Layer 3 of a small transformer language model trained on English Wikipedia (9 layers, counted from 0, width 128). Numbers have three digits each and are written without spaces.
A neuron adds its activation times its output weights to the MLP's output. To switch it off is to set its activation to zero at one token and run the rest of the model.

Output weights of the MLP neurons that the questions are about. A number n stands for (n - 500) times 0.00032.
n109: 478341384575598386703601789573496251511313641557626244536276792377254261688410345432335734565522726542322557449408632465619396303337719552702439421719434358638430457652586270291728640248346269483572373404444563514583417554555530277659618587417376575504555643765564496568317830500431547553514526517375455605222458537670541630513521474473409248537487446202393641622700662364641307450764
n125: 562496813424576624729856581329453160301447668608302462492694266856453336434405436455472382275361320266521269586530500669718475281518613689826479420588746574472447591550478305421574650835396422601616349379396368585403492394717496572606562470521416538466652723575609379449286487577372397347450353261664436335459614618328430526423454438410550581617431646588739308307737694581393583299634
n168: 396457735649431729496408298429565504447567592630694462238307444492614515560434397559442450423535569573338408658595801608520383483541512235582537473560553442563464449671571422284696598359438384625496428391719426428448258380475547541408508467699228405385575622647740357398574356528547685629586430531746228336526576709568485431390733588706617576318340435606378395319411227300608478701540
n189: 651681610444525631551658528490556620601355410586524573320441506475704374456510700652648834563194284338468378627416285471358606437706601133715527752601311490259373087346385505058423593274567581681514319249615630240374654349353486436402607488316680662285429510587704533785581446386297500485555628491505535533737875722426676369505905544391606549598362415563475367310391171674441500525397
n201: 596370561520542167513683508435377713417397569318286382627369471721433565687350711618778530596520365661763475384441616325529677322444435265402519589453284548522492626674369527624377508332675444468690513609504466398372312695289566441552284597520441630305599258558477596613469454386446754719556723552606521496271611563646183408504441404538622433447399534541597483766500464527337621179389
n202: 491496483496513255528770673670900525500610638463893608488349603569520410364582525439376586593530552363438451623412547341562500519382245478435237792537508417570694569477500521270374504314190400525265186669565667373588751473598465590563509482683429492715560191706304342569553562379570470464369276318646273441595567412642328665298558544446209700360547712704630775361504525504341578355328
n209: 509486560402509458579710643519647482523458311448186724254517495379782358746577607534310600655308255525408570707496073663369332500587495477450470720381447403471505550538514225326628453754591799642767753679592863395477661356359491581264365659496500668500340284273555783427651580434371694835658468446611615589570186473518379460234540664599522279732327447339491500457563469330214404567417
n249: 397437642555473575464482496544402713433386588422387694511443678615612324523370536444524619777377555557565397430667402435374496264571653413507482308690547826344500493348481475671504451289392409565441401613336344378576514675354496485860682491572550316420488560666341688541489855481285434523582426276247343511521612572471443836574349519465529546581504414654515485454349558427393407547428
n297: 599567459562797565440423529317566345433462437631549536437390487548544694397537464314536598409668369357389450662460529428519518561410298534552379346335433739540675452333283496496571521680720539377507515429380387618553572510531654442540667579464255529774429165561486142453723515461477544407610604555392417631514518460633429482753446389612575535577247246455485523779474616350642397708530
n337: 469522481537434418734577748592507496373663401379473687613511281552514567473645372433444636373598400726558224647376689347649457570563575367567529436410446512717343593734436396364534528627515472482589630517406402463504542244507523628321408646230402591544321496530368585522589492446572367454331537309235492474439500438547653734395565523438532631585410312402298673436585671409945325445705
n361: 480408592145480504495353339572519533541554331500456579171311622515377459421288547805562359285597451521402852467694388411798631484669179505592435767332583386615455616358393421338578667670369490538188619256636835548480563251707715636296124488397758495595433138677608737529679684409451730515760732829246536590565274340430587429732654361515593275647432449471208220459409608527475495475754
n364: 470420288727351434573372389275620533658453341645470675428460535675462436560782405500572485337470621514256375317467677383500529597384424611407472723333626243354401344332738447318589591513542652479366396571496199864569778538592453671591457486610660611872513300457425526511568530689363730605620386529500389607496274529647408417804545496456671474674239358662254635512223299468556447771331
n371: 242459463528349463456655777478643425521479565400512387619562442535766477587500397569543478359557717406723326828528272716675500704372736611492225356508496400365376480487545616481732666128358414429528492405708445655521579372489676437274500572496657579155595631467383323272562454546710488433419451508504449639384567437500327309589512758580613458307549538594399370419588622610259310470713
n421: 440500410435545298783623492249473216580560555545579296563522552316568367444707669721215653445646380470466596593424448444472496543231378206586627595398352408302536570324461470429386621456363579550484625592539570551584721486568611508642444423568671603439367093420675500477541613508500543358591500427435521534377523401712682412574625548524632257483172496468858561689290557507500616661683
n438: 533715423496395485548437354336745782603389523492492539584692597379603431459346694306323386301378504349742604416342594653467308420491451746224515514660449483465372561466317841423488542663415371453568571405736432686739676580459422411777397479617323582417590492512413419224392471496299408479628609432555568492299567591386404508610563521332574684583419572381374178834444725613483465666449
n449: 377341259453879429759697448495707528345578518523695537491573270863544545397879777374331487291403451489597643424716373490308607389551326330418500517537652213055844390324471569606316527564510637570600273548404495626744478591469981400406397414421314346627316214446321492439678604325461400495237519566626606852532705449658801387696537332794352307308399364325500733632457467522312652576467

Each question names a token from some text and the token that comes next. It shows the activations a of the neurons there, in the order above. A number n stands for (n - 500) times 0.0055.

Then comes g, the gradient of the next token's log-probability with respect to the MLP's output, scaled to length 1. A neuron's effect is roughly proportional to its activation times (output weights . g). A number n stands for (n - 500) times 0.0008.

" leg", then "ally"
a: 499492490471495473574497516566481473474475487479
g: 536505585552492501491631442489602610404430431310305424454668413542308628620551657296573502641415565584809498626726517453384331336495442476503341513546462693368510643348459665411409580494484489194564608486242408554535461536470554566505131430638493508368563521651530537347644570674519535605390484515494521501692367466522519641480352470440549444510456259517554617710370432517486544486583
Switching off which neuron hurts the next token most? n189

"o", then ")"
a: 494484485476495469484497471469478470499486471499
g: 429324647437559427404541565542454513376373540341640383578538557616386379599507488483608627450396534481115423511556511378590590629434549533647753491443697486412350814626486541583641686527620551692355575450524539625460437618408231588310497423360540472704443588479341451302435559448634504593583597575463561606657513571462690434528507544476295445434496395427565398396507301423540360365409
Switching off which neuron hurts the next token most? n438

" present", then "ation"
a: 493474471494486695469490542485478479471471469484
g: 416529529372560451323524462285590564506460614369492676482456619603544486184640291630445448586385463488602472453403507501747537520377372614597372480599416461492496474632505678395382674537507355358590676636371575406483481771535621440595515359489710649634421450654509460528456605549458550322432585188630473649412560399563540614474548458407592291609603661518307346464503576306453344500514
Switching off which neuron hurts the next token most? n202

"as", then "z"
a: 494488609493486473478525476492487569520469474491
g: 452501815442470560519389350314526205470373695540440450440281490436490424452434415408653343409554475413445503658587431515320551638624546387591501412374637334425534374255631394590673736582426481555381582521624397303425597586485593480678504456630477567494428711491625318603450358631352635657490615606580405639669585453534482497542520331391525613401512722471549633567469498389416521573429
Switching off which neuron hurts the next token most? n168

"ress", then "ively"
a: 490480550499469508474471510478500529471469469489
g: 674533380441463319421458629547625383559496591510496426631498646304383489557569419362623377380528544476509505431555444769485461631386654597462244439643209560287487599454392613451608419441434560454427559583388467503630660335540625444638678524669647482653418431651422576534566645555539441226425614488463342526536467476625778439369512482502577448735321354544525480287552461380338430591560
Which neuron, switched off, raises the next token's probability most? n168

")", then " –"
a: 489587494498496498481546474473469499667470661469
g: 112430654555466540444556507378552489576418385583644447567367533562644444791505615494396616424390363644402626511579337656662584629595609405399397408527496599519267588535576302408463534641543499493660436498400524643415498617556556516258204511582454576590528473415396481533455734660654685371449378456437569504409548535563461441339287594502424421486539673468459529477383595274435581627396
Which neuron, switched off, raises the next token's probability most? n438

"in", then "er"
a: 499495476482486496486481478471480482651485484470
g: 637479652318290900420663613476572319581559365410727558503320403431462357639342569538651458333625325634387683550394596486517464422461446469672618563275645344524383417498451433649611508535573489741597597461573542426604545469291497550558518540315619568500405480430443271585466367636485571399433559605603375607660520516479365362583334550576534421511470528480468519421587500472319530498376
Which two neurons, each switched off alone, lower its probability most, in order? n371, n249

".", then " \""
a: 500493494469492495500668487473500473488471479499
g: 372573860420294643283673568373619524370431646623357666467414484501537544612429323521632497571454373573399393520529395541480573515660546386271551570799368564564512544428310747493549354427547400412448353449337578477708397376719434486526473617405509567511481522646399457442481502577349418627420659482443519278502518325679543461584571438437394519671465529484539554422500614677490596334510
Switching off which neuron hurts the next token most? n249

" ex", then "cept"
a: 489475491977492499493499470470780499469487469499
g: 448419499478473445504540422737425364469346484280486568327404624554632496367544425463510365588257467494381442613596298782479687576349422678509370462309520494546593490574330567480572633424345616482308319575617548579289587294480467621518566572670366609654502424408503515307501490438545483222641671501525768551506526427516610593589641351543476716581418643494436531522594505628562495415521
Switching off which neuron hurts the next token most? n361

"-f", then "ree"
a: 500471480500469486490497759495500482488486469485
g: 417623531450561528335430399504539409539563374431468556026630595541448632630411471556495492499415435413706524377416549534537421525565597398548558547196675555530537499627432404598633292583455427311589505371448692490538518550507532483474436610332327460557502642415501731403348551400269766513539502414425435566403422398473469648493617573492392659507493514759421687578639596411423388653648
Switching off which neuron hurts the next token most? n297

" Nor", then "é"
a: 566495483496488499487485477552488474470469469469
g: 427513486508550383464530634610441532611458527517360663572371555483522378392426413578781569445640690502532529521439572546388601464448611521690564456585409327548571399738581470669399782626408318409587351786261447530557566441503382532455695594448372431401498592621511403527468476364538344457446318397493348726281410430476605394422702470557495399461545585535220477434478560577567244511644
Which two neurons, each switched off alone, lower its probability most, in order? n109, n337

"ar", then "if"
a: 471491494500489493480478487473500519519472473469
g: 487577520304616298322611531471559428482641508525473480657440630552258465660458495705578603596481659366410445473521548688468310508590541241443476468466641486570518613505436446503415438467493248508414386427448460594424464433437654599591423789610506378387501547614664628502703847432616412283586533557401412478451385448464599496419515598578597395568351394559246462551656330490412424720435
Which neuron, switched off, raises the next token's probability most? n109

" H", then "ong"
a: 499471475498492495474471481781491479589470498496
g: 479586430472503631434510593383318544488610540370524559559523458468425578581409537455672312410362507527520496427443552660494415595412659412544563481753397378451510474566484440572483573740439467575476585552477482607387304530503473436616568233455636450562593587751453472501576270543550370691630650416485599517374646439331435707573620556371686487493501117380381470287268317513657556699421
Switching off which neuron hurts the next token most? n337

"an", then "ies"
a: 473470472492528476629519474587469483679488489577
g: 442527522664522544554349606686460461564593574337374392199561470529683723563533649596180377639480371456553522424548524392555446467700509661509374491645527378641539543608557488552744603531552460534528287571584466537404389594386320455495220609388524505393649282271595422681436414509500472592540393482383509397465563508499335694572674415563547400469313494502558387506459736510562530419390
Switching off which neuron hurts the next token most? n209

"om", then "s"
a: 469469482488469475498470481489498494479469620472
g: 522496484676503346623305440461611493581370450484419546562735448435532512528422477456202601370484533458617511391471497516618339368753441589546328568546503580669507581275571425301562384388512360460466528401671495702435642518451582534450208535524573586544756430383541455506453675590540448285549669516475655232768420556374602534406415615370575483550384406644606468588385452554599643454402
Switching off which neuron hurts the next token most? n438

"our", then " and"
a: 471608495476600490608469474489494516501475469665
g: 319503256532439177482570434447708554468565388419411475476483624565464348516515650415655334375561408429498484450429356347444437430550447657539485506586628653409726499498552519367428469567419667377539667457452564529489686574677617411356637394600553587368571331383140304522492597515484489549611312575558585514476378659520535697500546573644530451445661447742676615471587449495505501553269
Switching off which neuron hurts the next token most? n449

" re", then "duced"
a: 477493480747499496498500582509482498471493611496
g: 533545338370486606449492480591525392499630730417528553548595459758440638409444688481529598431389628495428521632568403599526438309647507442540313505612365377566398613541299391380375655476482282499564667348578482309390687256749552484339426442708483583530547595629498582311402588460668470209532447473585385310587507565604645482410496406558508713429608598442561524449491325438599571426409
Switching off which neuron hurts the next token most? n189

"v", then "ue"
a: 478485479476484470492486547474480596662476469493
g: 476562571486674607477361415551401434394432621529416402720348514416495363452231553426442354464440701526507491459788399528393519444318528671330552338552422594551517501587387477564657487562463521270688233586570480635455357558479465678599564363586600539459430704588384315611613438429577324536456526374595491855328430369369553598670431555413476424482718514489550475588504450599594550622480
Switching off which neuron hurts the next token most? n371

"ent", then " was"
a: 497473478499639482506487632478500510588498495681
g: 546516587324486701432637322485469421432340388344401538411587391555603620423553763586543556310640451322583569607402701334625481561458509542391573593548511607575596491298592517272533761335333566473427404480389523429460356682620491404754588420303510638507456495399537412534302457613402414661587536435381412504640587452533591520585332443528614551388449401364537562720644541384597501331662
Switching off which neuron hurts the next token most? n297

" the", then " "
a: 491479489494483483514470469481711473489583499469
g: 514524617308385412402309635398550558386350444577680382354359594412691660406255584594564260492480416514476652631337420744551621506520474489622491524643500417500500547517420656752409473565429270600476424592437546580229579482528622558325511638345590617629452513352403654474710422482631505534471501603556526537370547495588384451413447636631285558587383429405431601415522404619412503398728
Switching off which neuron hurts the next token most? n361

"|", then " C"
a: 506510505472469493487555474477495516476482497499
g: 572440533534684620516602457360562375499483653490516485487540430726446422412365493229644582362400611558590713313459589279568415405350506468522379503312636441552627501435562347366434414580389594486486588716511459456672416665332432469549381566645492391483549616463626539273285376539648353296497522621533596534499535470612522527517489377405596673349522596525327445416611751326717539690563
Switching off which neuron hurts the next token most? n189

" Mar", then "ie"
a: 556499504475496485500486474469470486472487479498
g: 522416496515406469361627644491431339558612820502255511419312418586432477540520550729593673591677748529429766594616546689572502298401308670447592478592502332576593436535450487569586472531429552452414431493578495605396530475412556596443588673389551582505444430537260411604649494636371588490449471432463245597341417546467599205551623518560525281541496429375306370403482494450493486396588
Switching off which neuron hurts the next token most? n109

"un", then "e"
a: 471482506678488469492470624473484472474483480488
g: 607309638615508559576449401536295455708476203490426353305572433440586552437383702258477467510686645510443577645537512449456523400733483530337501693578442408547453573535401309410452485281679404503554474503563624531263414649593434379532593532402697406399582450567525503779675514276519530608485441629577621610433641605480624584630435480272615382421469429459572406491373447582487396470535
Switching off which neuron hurts the next token most? n189

"amp", then " for"
a: 489472476497471478493482471471499569497496470559
g: 356411420290495366500444566603808528649558387506574509623586370623559695363694526582446671414355435337410438776680405480422578468663537456504608652343506378492660641502471479438720449571475462490535425696445516455650451514306652622300379475365319342437580418287563503525385573392379381603385440612485503450619444623551760610467387395602448560555531470501463541566355467520588473478279
Switching off which neuron hurts the next token most? n449

" its", then " own"
a: 500473470475483477537498735471471481469805499490
g: 557428613787724456623375507598576496700487759383611504570497609500462420576314549252489209737529445526671532446646505445589543336423539589406537517683624437607482726585544512379261566466376435336466521163604496595520393567630469543394443383380578475445424498571546419202393342419482571696579580414590530667454511564453395386487433397453516432565443580595534430506562453480440433404494
Which neuron, switched off, raises the next token's probability most? n421

"ant", then " comm"
a: 485495519500485489472470471469472485491683474479
g: 429610448444355405649476515447744354541414408460534518670488496543417605479600624631536521415668687537411460406575437521363290525415472269749636480461565338390274714503481240440325292344453313507514456629604341362546314437497512435429477386616372616533454432476804553473534445500505451590509445481444496771704634717474616450471534558575486666612484500490510603523593559373419476540680
Switching off which neuron hurts the next token most? n421

"ent", then " on"
a: 492485558497470469477471691470500469478474486472
g: 502408651474535211474370377688721555635620428589382445674446424746546575517665443485293351467618219444506499590514375419454478514290560604511483587515760326687524530619514290619406394449501602316560413558609558349686346447476621557465495455427397535465661389473590461426395576261355403569470486561555529428539452669516452536642400296522523506456400410575591604686562661492685446447514
Which neuron, switched off, raises the next token's probability most? n449

"6", then " that"
a: 500551516500471479566506503472497527724492472498
g: 578472536523697492516467317458417437667620454297294547552537417506493640499637384493504529485452521520747695736705396588594491468375509527423656554610464399397537526268429497406353431418615620564736510528539519422690403457328343526450644305449287384471588477304393622605660610565363322330322706367491548506518434531376558666323294582460613738559430489551558511515468580480508480460596
Switching off which neuron hurts the next token most? n209

"\"", then " music"
a: 490546478500474500494471481529489492479469509470
g: 411378621480402415704614555570549589552542530432497389608533283511505391595685366447552530513388471550645625523488528456659465584507592736509397398698704420638551426490500495515452517424508464374347315385622478568465564512545401446497517451654513550341645492475337460457462196633300499363555658140620292422487669554428424685542404366450529588493643493465594258550584356696680546579317
Switching off which neuron hurts the next token most? n125

"ne", then "ak"
a: 482497518482497499499475486483496474502474469500
g: 412409590718565330742533575580329353447579572607348537562519401434455503569431406569593249696346439584304570504326564334575394611380512381624510585447503490295559384629513551487522352573378637650691501398521587354561537454587422526466551348461587274530611414591448551536548651707550778450452488461753408512423314576500323586508422332524272482507614557568738527582471563497411539369402
Switching off which neuron hurts the next token most? n438

"\n\n", then "-"
a: 530471499498484498500496475525476480476478601496
g: 365401668491611678363404435825408433720556444460486428722604289408583333637397415692486516748558492509445364498624407656386428431592408700565706502407496433544672323640412408622652519384699446535470368439589554467529458552411632492424512603274482335365497421591499313414681615681423531545413422286438441431447493506520584589528523536504333336439538675388405443503617487511472582548430
Which neuron, switched off, raises the next token's probability most? n438

"ed", then " within"
a: 491504469486474476470470621483482469519501475491
g: 366423671580442405749587503566390384707571464254532609561551294521448656616554477422380181491472371461604462639576278468611562621448483455401421477489558578522663369517447462519438511342525762374254378620604376399595473612475360671625451695592548388417706548311432433533575542492425466508376728387613427784492548549546502461497580565585542363499510531492439419411668431337361545578491
Switching off which neuron hurts the next token most? n371

"ad", then "ing"
a: 489487481496890529480469565470493527469472469739
g: 446401526420495373540728493644558499671618479496588528595519367752320552562462505420524362328559306434599511622605495448472332439524397686503492572382483384553570467641599437536513558494426682493453446471543423396432489523603533509440692428558356378301698453289386428374392458550364646560540587879536424403395298506513474743544267447465620329447592503409728276688509573494514650477609
Switching off which neuron hurts the next token most? n201

"ord", then "ers"
a: 474474476470495473486481635477500608472489470614
g: 455411268492533612575477437482466657517637631285553628502522516432559485575459531489515428435580598544612593428725339397461578673455556676468325434429392621467589370639528416434419603420433394548635482401314607165540714471353401434612661321234436483445505462589403553647437677565456501436663342549664469375407450660560288676476540463599631314614590455376500444586511391490349616546750
Which neuron, switched off, raises the next token's probability most? n364

" Me", then "\""
a: 479490476501499477493494491659474482491494469494
g: 255455696472523340432491660678486551401426485577539440618402532459532326536415624295553561589473491493652506411333275565603531520531574278418239591443706408434573408481514207362322560392487728382571554451539560504474464722544630393670658412473621602570391626486534475686346673469519528584482479508498522357506535440692405492737491511553576249453612323525459495402544498515589694545341
Which neuron, switched off, raises the next token's probability most? n337

"1", then " |\n"
a: 492476479500490475471469480472494470473483486494
g: 542482540479536654599558499479677447532514598513308339404673520491481603505444534510433536422553421344423568537647389448506435536548436616468574532481641468269307214386195427428536539432561876388462674678673314660501473627613601469484550595380562614514670441450229478278524371525458340405567528334504457502620311578535633579587410454613384544595566380694512424630613500462436343608503
Which neuron, switched off, raises the next token's probability most? n364

" to", then " S"
a: 495490473533497481488488502471496475653568484500
g: 643511531736347411520470548451230380455340188562576471571557477452328408537417517661534679426459552456511481385392540582477650497478486454643502415402456489794410562504630578318411464589549620224451503428521517564575309435375822414460528499378178531582586627510485604648490545345720509488540531509453476464687461647427626464391536467597385437629612456596340469630428385679567578590420
Which neuron, switched off, raises the next token's probability most? n371

" was", then " most"
a: 493469496470486469470496636614471494471477474496
g: 453515325551495400500535547544595561469454617645686368376557486287497486482620468468726381659322554590574505225600354407515441325259561469421436354684637634506308606553442406471588462651669576397489441530471490489472679429490397471484553631570534500476658547624452400436590604457791593623463550409344477352442594506334274804529467466336543532433373562611618584369439213640492564502553
Which neuron, switched off, raises the next token's probability most? n297

"P", then " ag"
a: 500564491500493494487469605471489475470498475499
g: 694430757488360504520575313319581438284642529543357457529429503512545352534645651526458391579716426548580405516688386715447351417575616363519576460409451392351517392558458433554353530654322660493549419534493515331480400541486405602371613192452380598510529368530528567645401324593343589646447577339518487577557343584468536398544537576510660539672756531613617666487377383610418668449350
Which neuron, switched off, raises the next token's probability most? n297

"ely", then " due"
a: 494472471469477491474492561551479483611796473487
g: 556232687472695335534651456398424446405614561670651584614375615499439443362405784592346376565687289608525514415477346435531521182561520394644441418546484561502461541525446596432416402525514665318580468663316460446347637411560473550666473747351523566678523609468441654474515749554447510508519475558459336401545490437327440661314562385584493337482549675539531516494498580575337426444437
Which neuron, switched off, raises the next token's probability most? n371